Layer 11 of a small transformer language model trained on English Wikipedia (14 layers, counted from 0, width 128).
A neuron's activation on a vector x is SiLU(gate . x) times (in . x), where the dot is the dot product.

Input weights of the MLP neurons that the questions are about. A number n stands for n times 0.0043.
n6 gate: -28 -6 -50 9 17 23 -26 -7 8 -36 -3 18 -31 27 -45 1 14 20 24 -9 -4 4 -47 14 -16 -10 3 67 -53 5 12 55 53 -8 22 28 -10 -7 -27 -39 -20 -31 -17 -1 -2 31 -15 -20 24 18 8 21 -36 37 -11 15 -7 20 -32 -20 -26 10 7 0 1 -20 -36 2 48 26 -29 1 36 -2 -57 44 6 -20 90 9 -27 6 27 47 -23 -32 -55 11 -6 -14 -4 13 20 -15 -3 -86 -8 -2 -14 31 4 58 -17 -27 2 -3 1 -55 -55 -3 -4 14 1 -8 -47 21 -37 -12 1 4 4 15 -16 -6 52 8 -41 -19
n17 gate: 12 -11 33 64 41 -15 10 -9 -10 2 -69 -6 16 16 -36 -7 -30 -2 11 3 48 -25 -50 8 18 -28 -56 1 46 12 5 0 -57 21 -10 37 1 -51 73 41 -2 -21 49 17 22 15 -5 -70 -19 35 -34 3 23 7 13 35 -26 21 20 -11 18 5 45 -3 -7 12 -7 5 12 14 -33 28 37 -22 11 -8 -15 -17 8 -71 45 -13 -11 8 10 -6 30 -16 19 -28 37 -21 2 18 7 -29 -2 2 14 26 28 6 -34 9 -11 -7 2 18 -4 -25 -44 -34 -19 6 45 -26 -8 13 3 2 -4 -27 5 4 -21 -63 29 -45
n42 gate: -41 -2 42 -43 -20 -17 -37 21 18 -15 -42 -38 -37 18 -39 33 -22 24 -4 -21 2 -47 20 -1 -21 12 -30 43 -57 9 19 3 -31 19 15 0 45 -7 26 15 -2 -9 13 -3 12 -48 -35 25 -13 -62 15 -4 2 5 -7 24 -23 -53 -13 1 8 13 -26 -27 -34 7 -4 1 -38 22 -19 -44 30 4 -35 -25 -33 13 0 -12 14 -8 20 25 -29 28 30 -6 3 -23 31 -43 21 32 -1 -55 -29 26 11 54 41 16 49 5 -21 47 57 17 0 32 2 37 4 -4 16 -8 -19 -28 -20 -33 -7 44 10 -2 -25 -50 -22 0
n62 gate: -31 -1 13 -9 -19 -47 7 -32 -15 -45 19 25 20 52 9 46 3 12 -20 20 -23 -37 10 -7 3 -16 -7 24 -2 -11 8 39 37 -12 -36 -40 48 -64 -14 -22 -43 -15 0 4 -41 21 -2 9 -23 -39 19 16 4 -86 0 -4 33 33 1 -35 23 -18 -19 8 -19 -3 12 -7 -15 21 -29 51 -31 3 11 -31 24 -21 39 -6 -33 22 -16 -22 -53 0 36 -26 -8 18 -24 12 5 -10 44 27 37 -3 -2 2 -3 40 32 -2 38 -29 16 -55 40 -6 -1 13 34 8 51 51 33 -38 -15 32 12 46 -38 5 59 -32 -3 41
n94 gate: -16 43 -4 18 32 16 -34 20 -10 -27 10 -5 -2 4 41 4 0 -36 0 7 35 26 0 -12 -44 -16 28 -20 16 3 37 -4 -3 -1 -38 10 -37 -15 -52 24 -11 -25 26 -14 17 4 20 18 -74 -19 -34 -17 19 2 -39 1 -6 -27 1 -12 -1 33 17 20 11 -4 47 -18 -5 -5 -14 -30 7 -19 -11 -59 -10 -20 -29 -3 -34 -37 26 27 6 7 5 -1 36 -23 -37 27 23 -12 14 -31 -1 -23 14 30 15 23 10 36 12 -29 0 9 29 28 19 -29 -1 32 3 -30 -13 -19 -18 -47 -13 -37 26 16 12 -14 -8 48
n112 gate: -7 32 -36 -25 -24 -14 23 46 -2 -9 -15 -27 29 -2 18 -6 -24 -32 -28 -12 39 26 -28 3 -35 -15 -36 -1 -4 20 -36 -29 -30 -6 31 45 12 -7 -9 21 -5 33 -26 50 -67 43 -1 -41 -52 58 11 4 -44 45 -23 34 31 -31 -43 -61 -28 18 7 -52 9 38 -18 -47 -29 5 20 -34 -20 -2 -13 31 11 48 11 -60 24 -58 5 -23 6 4 16 -4 17 14 14 -12 44 24 49 43 65 -15 11 -1 11 5 -14 -44 -62 6 40 -13 -7 74 14 -7 -38 20 -14 -44 14 -15 24 11 17 -12 -32 4 -7 29 18 -44
n120 gate: -61 35 25 -15 -1 -12 51 -22 -20 36 -3 17 -11 44 -3 -10 -20 21 48 -23 35 38 -30 29 28 -32 6 -10 5 2 19 39 -7 14 59 24 7 69 6 6 -21 -3 10 -30 30 0 17 16 -14 -32 -22 -25 26 -5 -29 3 34 -7 31 -1 5 15 -48 -6 -31 -18 -50 16 -14 -37 20 -5 16 -22 -6 -14 -51 14 24 -55 -23 -9 24 25 -25 30 -37 6 -29 4 -12 1 -67 10 52 -28 -14 -19 -11 -17 20 33 -3 -12 29 47 -20 3 -35 -21 -27 -19 32 18 34 23 20 1 -30 30 -32 15 -12 -12 15 16 -45 6
n148 gate: -21 26 -9 30 -11 -8 -26 -17 2 -35 -24 23 -33 14 15 4 -15 5 -17 40 40 1 -4 1 -2 -6 -12 -10 -14 13 -30 18 2 -35 4 -38 -27 1 -3 -26 -8 28 -1 40 -7 23 36 -25 -53 -25 54 0 -2 -23 32 -19 4 -3 -10 29 0 18 5 -27 19 -11 5 -46 19 -4 34 46 -1 31 0 -40 -6 -17 -12 -43 16 21 -8 31 -51 -26 5 -49 68 0 -37 7 -2 -13 15 23 11 55 -2 -10 10 9 0 -55 5 26 69 -19 16 -32 36 -11 -10 9 41 4 -53 9 31 -1 -11 15 -37 9 23 -27 52 -14
n170 gate: -16 -22 0 10 -33 -21 -13 -12 11 31 -20 -12 -22 18 37 -35 -3 -53 -52 -17 42 16 -34 -14 55 -15 44 24 -12 2 -6 -3 -7 4 -16 62 -6 -10 3 8 -17 -57 -2 -12 -7 -34 32 2 -3 28 -60 -18 33 -21 11 12 -64 -19 -48 -14 8 51 -9 -38 -40 -2 37 2 34 54 -4 21 -34 23 25 18 -46 9 55 -26 1 28 17 24 23 -26 3 -23 -11 -19 -62 13 -23 40 15 0 -22 -59 16 8 -23 -31 9 2 19 -4 0 29 11 9 -30 6 -6 20 11 17 -33 1 -14 -17 13 15 -20 -19 20 6 -14 27
n186 gate: 40 7 6 40 -28 -27 42 11 -28 41 -23 7 -49 -3 23 -14 -22 9 -7 1 7 -11 1 18 32 8 13 -29 8 0 -6 -12 3 13 4 -13 38 -19 -16 -4 -30 -57 -59 -21 -50 49 -30 22 14 31 -32 29 9 25 -39 36 10 -8 36 73 2 -6 34 2 -21 12 -21 21 15 -39 -14 8 -33 38 8 -76 -22 -10 17 -27 6 49 -24 12 -30 -20 17 -37 0 11 -50 15 48 -8 2 39 34 -53 56 6 -29 -7 27 45 -22 -23 -16 5 -20 14 42 -44 24 -11 2 -8 0 -12 -16 21 -26 0 41 -8 -8 9 6 26
n192 gate: 6 14 -20 -44 7 -18 59 -10 -15 0 -26 25 4 3 27 -45 -18 3 10 -5 7 27 -59 -5 -18 2 4 23 42 8 16 40 27 -47 38 -10 19 -15 -25 -23 22 47 -15 6 -25 48 -27 14 23 10 7 -34 -3 50 -37 3 29 0 24 36 -2 30 -18 -32 22 -42 31 58 6 19 -65 -15 -12 -5 -31 27 20 52 -4 -7 47 -49 16 -29 32 -20 -4 -21 -15 54 0 49 4 17 -3 -40 -27 -9 -13 -5 -11 38 -16 5 -33 2 13 14 8 24 12 23 19 -2 -35 41 7 -7 22 -26 -27 -9 -11 -10 37 -16 19 -50
n202 gate: 0 82 -17 -14 -6 48 10 -28 47 52 36 20 -7 37 -2 26 2 -22 -13 3 2 -23 -13 -39 56 49 -11 52 19 -35 38 -7 -18 6 9 -18 -13 12 5 7 19 -29 18 -14 -20 26 -27 -12 -58 -35 26 3 3 -49 -45 25 35 -16 7 -11 -17 -4 -11 3 -3 -20 -23 -26 -14 16 33 -6 -39 -26 -87 -11 49 28 2 -17 -15 -16 48 -16 9 26 32 17 22 -15 -26 -3 -15 37 -25 9 36 19 -15 32 9 29 -10 14 40 38 20 -11 1 -1 -39 -19 0 27 38 -12 -1 -30 20 10 28 28 -4 16 58 -7 -24 -41
n208 gate: 20 -9 7 -14 25 0 -5 -9 12 -8 26 16 28 -13 -31 8 -9 15 18 22 8 51 2 12 -30 -9 25 31 30 20 -23 37 -14 19 1 -24 42 -10 14 -18 2 6 33 3 -23 12 19 32 7 -22 -24 -6 11 -17 42 -32 -17 -20 28 27 -46 20 20 -15 45 -13 -25 0 -13 35 -39 48 48 -13 62 -13 -6 -62 -25 -25 -3 43 17 8 -26 -21 7 -19 19 41 -7 58 30 14 21 5 -59 36 2 4 16 -40 29 -14 -7 12 14 60 37 14 13 27 10 22 67 17 -10 -14 48 -28 -21 -7 -33 2 33 21 -42 7
n246 gate: 22 -16 -20 -6 -27 -14 26 13 -15 27 -74 3 -14 -3 49 -14 -7 -26 13 14 -48 -16 23 -6 -1 -2 21 -8 -3 -3 -5 23 17 4 23 9 -27 -12 2 42 34 -11 10 6 -64 24 -10 6 4 -26 29 10 -34 -7 -4 77 -20 8 -30 -37 -17 -24 12 16 -3 35 27 20 3 -7 25 9 -39 -5 35 -9 35 -5 -4 9 37 -69 11 29 6 -9 34 -2 -11 -2 -32 23 2 -14 -21 31 9 0 -18 -46 -11 -14 -42 46 12 -11 61 -30 18 12 31 27 5 18 -56 -27 -39 -59 41 21 41 6 8 24 5 11 44 37
n6 in: -27 8 -12 -9 -38 48 -20 -29 10 -5 -8 -6 1 -31 -16 -21 27 -22 -46 -6 -23 -59 -34 -17 -32 87 54 33 -22 -18 -15 1 -19 34 3 49 -15 14 -9 -7 -8 -17 -24 1 -19 2 40 -18 -4 5 -39 -54 24 41 -16 15 13 -3 -19 25 11 1 -5 -24 17 -34 20 7 -36 -2 16 31 28 22 -28 51 -10 34 -25 20 -2 22 -23 -66 -30 -31 -4 -21 16 -31 9 -22 -79 6 15 -5 29 -6 -6 9 -39 94 6 27 -21 -36 -1 -14 -16 -16 -5 -50 -15 3 25 -37 -22 34 -17 27 -4 45 -44 -1 8 22 -64 23
n17 in: 78 -30 -21 -14 13 35 30 5 -30 -17 -11 7 30 3 3 -17 -39 34 51 -18 -21 13 27 -35 2 35 45 12 10 -30 1 35 6 -27 8 -6 -9 28 -4 24 -33 38 18 -40 -42 -10 -24 37 13 -12 -2 -18 -10 28 -64 -11 -24 -6 -3 41 39 -38 32 -12 -3 -50 2 37 45 -11 22 18 -31 25 2 19 -58 -5 -38 -16 25 23 14 -16 17 -2 -31 18 23 49 -29 -14 22 7 -15 34 14 -30 34 -25 -45 -37 28 -36 21 -3 -9 37 -43 -29 30 30 10 5 -3 -11 -41 -45 3 15 6 2 -50 23 2 -34 -5 -13
n42 in: 6 -80 -35 45 -28 -33 -29 -52 20 -19 -15 2 -9 -52 -25 24 -6 17 -3 -17 5 31 7 4 5 -4 3 3 18 -49 43 2 36 21 -19 43 6 -2 19 -23 27 -14 -35 7 -19 33 60 -2 0 -58 -11 41 -14 23 9 20 3 15 54 -3 -26 -21 50 6 18 -6 17 -20 -12 7 11 -27 -17 -19 46 15 -1 11 15 25 18 40 -56 76 -20 18 13 15 -53 -41 28 -22 54 5 22 -21 -22 3 -25 -12 -1 -6 48 -10 28 -3 -8 0 22 22 -3 35 24 19 -12 34 -43 40 29 8 14 31 -67 16 -17 -42 17 27
n62 in: 25 14 -14 -50 20 0 -14 12 -6 46 -37 -1 49 -2 -21 12 69 14 11 3 -9 18 -10 12 -29 12 69 31 5 7 -25 -59 -35 -45 29 26 46 9 -44 0 78 12 7 31 22 -9 -22 35 21 7 25 -14 -47 9 -30 2 5 -47 -21 12 20 -8 11 17 -20 18 0 -5 -48 -17 11 10 64 -16 53 26 -8 15 0 5 24 -53 3 -39 -51 -25 -48 -34 -36 11 -21 -4 -42 -19 8 17 -6 3 -59 -4 23 9 -8 6 10 19 6 -4 33 -13 49 -62 9 50 -14 16 33 -15 37 -18 -2 -22 35 5 -8 -31 7 -5
n94 in: 17 38 32 -28 4 4 -49 -12 -32 32 -23 9 -24 -46 14 -14 -7 -17 -29 35 -1 -24 -4 22 -56 -21 -32 7 46 -29 39 36 -4 51 15 26 10 -10 -44 -31 -17 -6 -8 0 4 -29 6 10 8 -11 26 -30 35 3 21 26 -38 11 -1 -1 9 3 7 20 15 -4 29 -63 18 -22 29 -58 -1 -1 -43 -10 -26 8 -11 4 -32 -10 -16 -7 1 22 1 -32 2 14 -20 -6 -6 0 5 20 -12 -9 -54 53 28 -21 23 14 -31 18 -13 14 20 42 40 -4 6 28 -32 -17 30 -24 -11 39 14 2 14 -15 5 -13 1 22
n112 in: -26 -15 52 14 12 32 -8 38 -29 -43 38 2 -15 31 -3 50 -3 28 24 -4 29 -31 1 31 -40 -54 16 -28 -47 33 15 47 24 -42 -1 0 23 -40 8 69 -16 -9 24 6 69 -5 -40 -39 -15 -30 9 -42 38 -22 -21 -12 31 12 66 82 50 -40 -42 25 38 -9 -33 45 21 30 32 58 18 49 -33 23 35 12 -61 -6 -40 -52 58 13 -22 37 12 30 -8 -4 13 20 -56 40 -32 6 -22 32 0 37 -51 21 17 -40 14 -3 16 -40 11 -3 -3 12 22 -18 2 0 -25 11 32 -22 -8 20 0 21 19 -17 -33 5
n120 in: 57 -18 -33 -9 55 12 14 -9 7 26 6 -28 15 31 -49 -21 55 15 39 -21 -28 5 -34 52 9 -36 23 5 6 -42 4 5 13 -23 31 -24 20 -35 1 -28 25 -29 -18 -9 24 4 -2 17 -8 -9 -2 2 23 16 -12 -2 -12 -17 -1 -22 17 15 52 13 29 50 -47 34 -48 -68 -15 14 29 -9 0 27 21 26 42 9 -25 25 72 11 11 -8 -8 6 -27 -12 38 -22 44 -37 22 -6 13 31 -1 16 1 8 -37 19 -3 -17 16 23 -10 -11 2 30 -1 5 -35 -17 -10 20 10 12 4 -7 26 -49 31 23 -27 33
n148 in: -33 -9 21 -38 1 7 -2 -38 1 -27 -21 -13 30 11 8 34 -29 -5 5 -25 14 16 -33 5 34 2 53 11 15 -29 -12 1 60 -23 -44 -34 8 -43 -4 -53 2 11 0 -17 -42 5 1 -48 13 -23 -15 -9 25 -28 19 -20 44 -13 25 23 -22 13 -4 -7 -5 -48 20 -8 -24 6 -24 15 -22 38 1 38 17 12 -31 -35 -15 54 -32 5 -33 36 -19 26 -9 40 -13 8 1 -34 -8 19 36 15 14 -34 -1 12 33 -20 20 -65 1 2 -6 -33 -30 -33 63 40 2 -19 -7 -6 -3 -15 9 3 -36 -17 17 -40 27 -17
n170 in: -11 3 10 5 20 -29 33 -8 -7 -9 10 -14 17 -10 48 25 -41 19 5 -38 -11 -24 57 11 2 -34 -11 -21 49 -25 46 13 -9 7 -54 26 -39 -29 -12 24 -4 -11 13 -9 16 16 25 -46 -41 -13 -27 -13 35 7 -13 0 5 -42 -25 -37 -27 8 24 -8 10 6 -17 -36 39 15 -5 -20 -37 -31 -26 16 -33 -16 17 -21 -19 -40 -68 4 -10 -3 -19 2 9 -70 -14 -41 -8 49 1 -14 -9 -50 -6 26 -21 -12 -1 20 29 22 24 32 5 20 10 36 15 11 -17 14 11 -18 -13 19 40 34 55 21 -37 21 9 9
n186 in: -25 20 -43 -2 5 -39 -2 -18 10 17 -14 -6 5 -20 24 -66 1 33 -10 -41 10 21 23 -13 -24 9 40 -2 -5 -7 -11 -28 -17 -64 28 13 23 -15 2 45 -38 -27 -18 33 9 9 10 -36 38 0 4 38 33 1 -45 -9 -6 -3 6 11 8 12 12 -11 49 -14 -12 3 -10 7 -6 -12 -18 24 22 -8 -34 -9 34 -8 -41 18 35 35 -18 22 -16 -25 9 -24 -38 -22 -11 3 -42 64 78 -33 51 66 14 14 6 16 -11 -46 -7 -41 1 4 39 -41 0 45 -27 6 -4 7 -30 -34 46 2 17 -35 -5 -25 18 15
n192 in: 25 16 -9 27 -32 -28 33 -20 -18 57 -18 -18 0 20 32 -19 8 46 -20 -15 -18 31 -46 -31 8 39 23 -10 -3 30 14 48 15 -12 -47 20 17 23 -7 22 -25 -12 1 -11 26 -64 8 65 26 1 20 5 21 18 -16 14 -27 -9 -57 -14 -46 42 -29 -6 -15 8 31 -8 -52 9 3 -34 -35 6 7 -16 -46 8 -5 37 10 3 -27 -22 -28 -70 14 -5 29 -65 -35 -5 7 14 2 35 -22 1 -6 24 -3 39 9 11 6 47 7 29 3 39 -35 52 18 7 32 2 -39 13 37 -28 2 29 1 58 14 14 -39 30
n202 in: 31 38 15 17 -34 14 -41 2 -14 19 38 -17 -18 34 -1 12 8 -34 11 -64 6 -2 -34 -32 10 8 -13 6 43 -11 -4 16 -36 -4 -18 42 37 -7 -28 23 -9 13 -7 27 18 -10 -6 10 49 -3 -20 71 34 -24 20 42 -16 71 1 0 -76 -2 -14 13 22 -56 -13 -11 -14 -20 13 -10 -16 2 16 -17 -41 -16 6 7 -8 26 -3 -10 1 5 53 -35 -2 -79 0 -14 13 -33 3 22 -6 -64 2 -32 4 -57 -2 23 11 -17 -15 -10 -26 23 -31 3 14 -33 1 -19 -9 6 -4 -21 3 -58 -30 10 17 9 12 7
n208 in: 15 43 -6 15 9 30 37 1 8 -31 6 0 -43 -3 5 -20 38 -9 3 40 3 -13 49 15 33 -7 -21 2 18 -43 29 13 56 16 27 -53 -20 -51 18 -21 -14 9 25 -62 -1 -24 -23 32 14 -42 -11 2 -27 -14 -7 22 -11 8 -8 -22 12 18 17 -2 -15 7 -2 -12 -7 -40 37 -54 -39 35 -2 63 -1 -21 -14 13 -22 15 49 4 -9 9 -21 -18 8 46 36 -12 -21 41 5 16 5 28 -17 4 -12 9 -14 29 18 -1 2 0 -31 -3 2 5 13 -14 -30 -7 27 23 -70 9 -59 11 52 -64 -7 16 4 -27
n246 in: 6 39 1 12 -14 -12 19 -10 -12 -28 30 -18 -5 17 20 -20 2 32 -34 -8 17 -11 40 46 -18 -1 31 19 -74 6 -46 -37 81 -68 -11 -18 -46 0 -70 27 -8 -2 -17 4 -31 43 35 2 33 -10 2 12 26 2 1 24 -12 -2 49 -12 -6 5 2 -26 -18 -3 -10 -2 -21 -38 50 -23 -2 34 4 -13 3 2 5 43 -12 26 18 -6 11 -10 -35 13 -22 29 24 -1 19 11 -4 16 42 18 26 -19 17 -35 -27 -12 -43 0 74 2 -43 -10 -21 18 -24 14 -43 -34 3 14 4 15 -20 -20 5 -10 26 19 4 57

Each question shows a token from some text and the vector x that enters the MLP there. A number n stands for n times 0.054.

" a": 15 -14 38 9 -6 6 26 4 -5 15 8 19 0 -8 32 -9 15 5 6 -10 -23 -19 7 -9 3 -4 8 -4 -7 -23 36 -4 37 -18 9 24 38 0 -12 38 37 6 -8 -9 8 -7 -34 8 -33 0 11 -20 7 -8 8 -3 -38 -1 -5 9 -4 -12 11 -31 19 -16 -24 -17 18 6 6 -9 34 3 15 34 -2 34 11 -12 -2 33 -21 6 21 -23 4 -4 -13 -10 -31 38 -6 -21 6 -16 16 45 -10 16 2 16 -6 19 45 -21 9 17 10 22 35 4 17 -36 0 25 3 17 6 -3 -14 -14 -16 -8 0 2 42 -13
Which of these neurons fires most? n192

" I": 7 -17 28 -2 -9 12 3 24 31 -12 6 -6 -35 19 9 2 6 2 -8 -41 -7 -35 4 -18 -9 1 -2 -12 -12 33 23 5 8 -5 17 -7 0 21 15 14 11 11 -2 13 -3 -68 -28 2 -16 24 -6 -5 25 -16 -12 -2 -8 3 8 12 -17 -14 -1 -7 22 -15 10 -10 0 -17 1 7 15 -2 11 10 6 -1 17 4 -26 8 14 -25 7 -12 -11 9 -12 3 5 -12 -10 -30 1 -29 -6 49 -19 10 15 27 -8 15 29 -11 3 15 10 54 19 -26 37 40 11 10 5 40 3 4 11 17 -27 19 -1 22 49 8
The most active neuron and its activation: n17, at about 0.42

"uck": 0 -12 12 -10 18 5 35 24 22 3 -12 5 -53 4 0 -20 -22 -5 4 10 -29 -20 0 4 4 -18 1 4 29 -1 1 -7 5 -42 38 4 14 -17 14 25 12 37 -25 11 -2 -23 7 36 21 20 -21 -14 -23 11 -13 -27 -28 15 -5 -2 -33 7 2 -15 -4 5 3 -11 14 3 2 7 16 -27 8 1 -1 -5 32 7 -21 45 37 -3 -4 9 0 14 10 13 11 -26 6 -14 5 12 15 62 34 -4 29 -21 10 7 12 -15 17 -5 14 14 18 -48 29 2 21 -11 2 25 1 11 27 14 1 -3 -7 0 27 -4
The most active neuron and its activation: n186, at about 1.5

" tri": 2 -16 35 34 -8 -27 10 13 11 -27 3 -9 -22 -12 24 -1 -6 30 -18 -22 7 -20 41 -24 15 11 -21 24 -4 -1 18 22 8 1 6 40 4 29 11 -4 25 31 -8 11 12 -30 -20 11 -19 43 -8 -21 14 -38 7 3 4 24 -10 7 -7 0 24 -18 30 -39 6 -23 18 3 33 13 17 4 -12 30 -12 -3 -6 -1 1 -1 -22 -6 5 28 -17 -22 -21 1 -30 -3 3 -38 8 4 6 16 -3 1 19 15 -17 19 -5 -6 13 9 5 17 24 12 7 22 -22 1 21 38 18 -28 -11 -35 -14 7 9 -33 28 -4
Which of these neurons fires most? n120

" of": 24 -5 27 16 7 11 38 -1 -6 0 42 11 -28 13 -3 -27 15 4 -17 -18 -2 -15 21 -8 5 15 -21 -22 14 -6 3 24 31 -29 13 0 20 1 -4 8 2 11 14 20 -6 -14 -33 -7 -6 -10 -30 -6 23 -1 -24 -38 -3 10 -23 4 6 23 13 -10 12 -1 19 -9 24 34 -24 -33 13 3 2 -20 -1 6 12 15 -19 15 -26 5 7 -3 24 -26 3 14 -24 27 -3 -44 4 -5 15 34 24 -7 -13 14 -38 12 27 -18 17 -2 3 41 54 16 13 -6 -9 -40 11 30 42 -11 -21 -9 -16 -9 -3 13 14 -22
Which of these neurons fires most? n192

" Ma": 15 -8 49 25 5 -1 18 11 4 -7 1 -15 -36 4 1 17 -9 -9 -4 -35 -17 -19 3 -14 11 14 -10 4 5 28 -11 -2 5 1 18 -2 12 27 27 12 4 11 -18 26 -1 -50 -16 -7 -11 1 -14 0 2 4 -5 -26 -21 5 -13 -5 0 -16 16 -36 27 -17 -22 -24 6 7 9 8 31 -26 15 28 2 1 -2 8 -10 7 -9 -18 -7 10 -1 0 -14 4 -24 12 -22 -36 25 -3 -3 32 22 27 6 4 -7 39 34 -15 -8 11 26 46 17 -15 8 19 -23 11 23 38 8 5 -4 17 -34 24 9 -6 57 0
The most active neuron and its activation: n246, at about 0.39

" been": 16 -29 23 7 -4 -38 13 0 31 -7 46 16 -46 4 9 -29 -22 -6 -8 -15 -1 -64 -3 -29 16 9 -13 -24 -16 -12 6 19 -17 -33 14 34 -12 29 -29 3 6 -6 -13 11 -8 40 -29 24 -13 10 -14 0 -5 -16 -27 -20 -22 0 15 6 -6 3 13 -5 6 -23 8 -23 6 -12 -6 16 12 -5 -14 48 18 -2 -10 1 -13 28 6 4 7 5 -10 -24 -5 6 -39 3 -1 -36 11 -2 2 20 2 5 19 12 21 10 23 9 7 12 -7 26 26 -4 16 42 6 -13 12 25 -4 -8 -1 -19 11 11 1 8 12 3
The most active neuron and its activation: n186, at about 2.4

" at": 22 -31 6 14 -3 -2 -7 1 -5 -1 28 -7 -1 8 4 -10 26 13 2 -45 -14 -36 27 -18 2 8 -22 -22 21 -27 11 10 30 -47 11 34 38 21 1 21 8 -2 3 -4 8 -17 -31 13 6 -6 -22 10 3 -17 6 -6 -18 26 -14 1 -9 20 -5 -20 -1 -16 -5 -32 23 31 -16 -42 -9 21 7 8 0 0 -13 9 -6 2 11 -7 -9 27 9 -1 13 29 -26 39 21 -41 2 -14 13 39 -7 5 -7 7 -23 3 42 -1 5 -23 -17 -6 47 1 27 0 19 -19 22 45 7 0 0 5 -23 0 10 24 12 -3
Which of these neurons fires most? n170

" made": 9 -38 31 10 14 -42 22 13 30 -22 60 -18 -48 -1 6 -11 -31 14 -13 -3 3 -25 5 -29 3 4 -11 1 -9 -3 12 17 -3 -32 0 28 5 3 -14 14 5 -13 -12 22 -6 16 -10 22 -3 9 -6 8 -2 -13 -29 -9 -18 2 2 12 13 -7 23 -27 3 -5 25 -21 11 -1 23 1 16 3 -30 49 25 -5 -8 -10 6 16 8 14 25 7 -20 -19 -11 5 -27 -7 -10 -34 15 -7 -18 13 -12 11 15 -9 -4 16 29 6 21 6 11 25 21 -2 20 49 4 -1 8 20 -1 20 3 -35 21 12 1 -6 35 -18
Which of these neurons fires most? n170

"-": 15 -28 5 22 25 0 3 -6 30 11 -21 -16 17 -2 20 5 22 6 14 -14 -12 -28 32 -3 28 -20 -2 -40 33 -12 32 -29 13 -6 10 15 17 -3 23 -14 20 5 -22 32 -3 -2 2 18 -12 24 19 0 13 -48 6 -26 -7 8 -7 20 17 -4 20 -5 39 -15 24 -5 1 1 -3 -6 27 3 -18 10 -10 -4 2 16 9 -14 -1 -11 -10 47 1 -25 -22 8 -5 37 8 -10 -4 -5 -33 15 6 -10 31 3 -34 -16 17 -17 -5 6 -15 19 23 -23 -1 23 31 -15 5 38 -3 -5 -41 0 11 6 15 -6 -13 -40
Which of these neurons fires most? n246

"4": 18 5 20 40 -22 -2 20 1 30 -16 27 1 -23 4 20 5 7 27 -10 -20 -5 -19 24 -8 4 8 -3 8 15 15 6 -11 20 -25 22 6 5 6 -12 -7 -10 -16 -22 42 -1 -32 -42 -7 -25 17 -7 -14 3 -27 0 5 -21 -12 -25 16 1 -11 10 4 -8 -21 4 -13 -9 -14 -14 -15 0 -10 -5 22 -23 9 -2 15 -15 7 -7 -32 8 31 -13 -4 -12 13 -33 28 -4 -24 20 -23 -15 37 6 -5 27 2 -12 -4 32 14 10 16 20 25 13 -13 0 45 -9 14 10 70 16 -14 5 27 -31 20 0 5 21 -20
The most active neuron and its activation: n192, at about 0.4

" O": 10 -12 22 13 -9 -7 6 3 3 -4 20 24 -17 -11 28 -17 13 5 6 -59 -11 -18 10 -41 -23 17 -6 -31 -28 22 20 -9 43 10 11 -5 10 24 0 9 -7 4 -8 11 -12 -76 -37 -11 -48 11 2 2 4 -6 -4 -25 2 -7 -11 7 4 -18 5 -26 34 5 -3 -12 2 -14 -11 8 15 -3 19 13 -3 -2 -11 5 -15 16 -5 -1 4 -5 -10 -20 -18 -3 -6 22 5 -28 10 -28 5 28 -3 -4 0 16 -9 2 12 -17 -2 19 -2 19 35 -19 32 27 -18 -14 0 23 20 -12 1 1 -4 16 1 12 48 -13
Which of these neurons fires most? n148

"09": 37 -6 2 35 20 3 -8 -1 13 -5 42 -21 -3 -4 22 -4 -7 24 -3 -13 14 -22 29 -30 25 4 -8 9 0 -5 5 -9 21 -16 2 8 8 22 17 -11 9 -9 -16 -4 -18 -11 -39 1 -15 8 -15 7 17 -63 24 -14 -17 -11 -20 13 18 -5 -4 -8 18 -23 -15 10 -7 -2 2 -19 3 -10 -32 19 -28 -3 -12 28 12 -20 2 -19 -15 35 16 -14 -17 -1 -22 15 21 1 22 -21 -23 31 27 6 25 17 -30 -20 8 -17 40 25 9 -26 27 -21 -7 37 -5 8 -12 36 9 -28 -25 19 -30 16 3 -1 7 -25
Which three neurons fire most, strongest first? n148, n208, n42

"\"": -1 -15 28 9 -5 -28 35 7 13 -9 48 -28 -26 -5 12 -4 -7 8 -8 -14 -4 -30 21 -25 9 5 -22 -15 5 -19 21 -11 3 -48 13 4 1 12 -2 4 25 -25 -18 21 -19 -3 -20 11 -15 19 -18 16 15 -25 3 -11 -27 5 -19 -7 13 3 15 8 11 -15 1 -22 -1 -12 -5 15 9 -4 -22 20 4 -11 2 0 -10 9 25 -14 6 13 0 -16 7 13 -18 2 -2 -76 16 -11 -2 30 -33 23 10 4 -6 -1 37 -2 -13 25 9 19 27 -24 30 23 15 -15 1 39 -5 3 -11 -11 -3 16 16 23 46 -18
Which two neurons fire most, strongest first? n202, n148

"um": -8 -11 18 15 40 -18 22 10 12 -42 -8 -13 -7 -4 32 -9 -11 -1 -17 -2 -24 -23 21 -10 28 -1 7 27 24 0 15 13 -3 43 29 27 -10 0 31 15 -12 -8 -3 15 -4 12 12 30 3 35 -11 -27 -8 -2 -8 -12 12 6 -20 31 18 -4 -14 14 -9 -11 32 -27 13 0 18 -3 60 -5 3 32 -25 -12 27 -4 16 34 -14 9 -3 28 -6 -3 -15 -3 -24 8 6 -57 16 -9 10 27 -25 -9 9 1 2 13 -17 -32 5 10 10 19 28 -6 -11 -2 37 18 20 15 14 32 -20 -21 -22 -6 24 22 -13 -14
Which three neurons fire most, strongest first? n6, n246, n112

"N": 8 -5 32 5 15 9 5 12 33 -6 -16 15 0 23 25 -12 33 7 -9 -27 -31 -34 3 -35 -26 2 3 -14 5 -2 14 -16 13 -38 -1 5 7 6 13 14 22 -17 -28 4 -13 -23 -21 24 -38 43 10 -4 13 -9 -22 -27 -40 17 -1 -8 -3 6 -5 -24 13 -19 -11 15 0 -19 -2 -18 7 -21 10 6 3 -19 -18 16 -5 6 12 -5 -6 29 6 -16 20 -12 -14 25 -10 -37 28 -39 -27 49 -2 2 -13 3 -29 10 19 -5 -9 18 4 29 16 8 12 34 -28 -27 8 0 -5 13 -25 8 -38 -6 -5 25 6 -23
Which of these neurons fires most? n192

" University": -5 -18 13 20 19 17 35 19 18 -15 9 16 -40 -14 28 -12 34 22 -11 -17 0 -31 6 -13 -4 3 -6 14 19 13 0 -14 7 -9 9 6 25 5 0 -17 31 -17 -7 -1 -38 -37 -20 3 -12 -7 -34 -9 -2 -30 8 -20 -4 14 12 16 4 4 31 -39 16 -9 18 -5 32 -20 14 -27 14 3 7 0 -6 -19 14 14 -29 18 19 -9 3 36 8 1 -1 -1 -25 25 7 -23 24 -9 9 45 1 -12 9 9 -6 -20 27 -16 -3 26 33 22 44 -15 50 9 -5 -17 15 37 2 -4 -25 -3 -22 16 11 15 19 0
Which of these neurons fires most? n208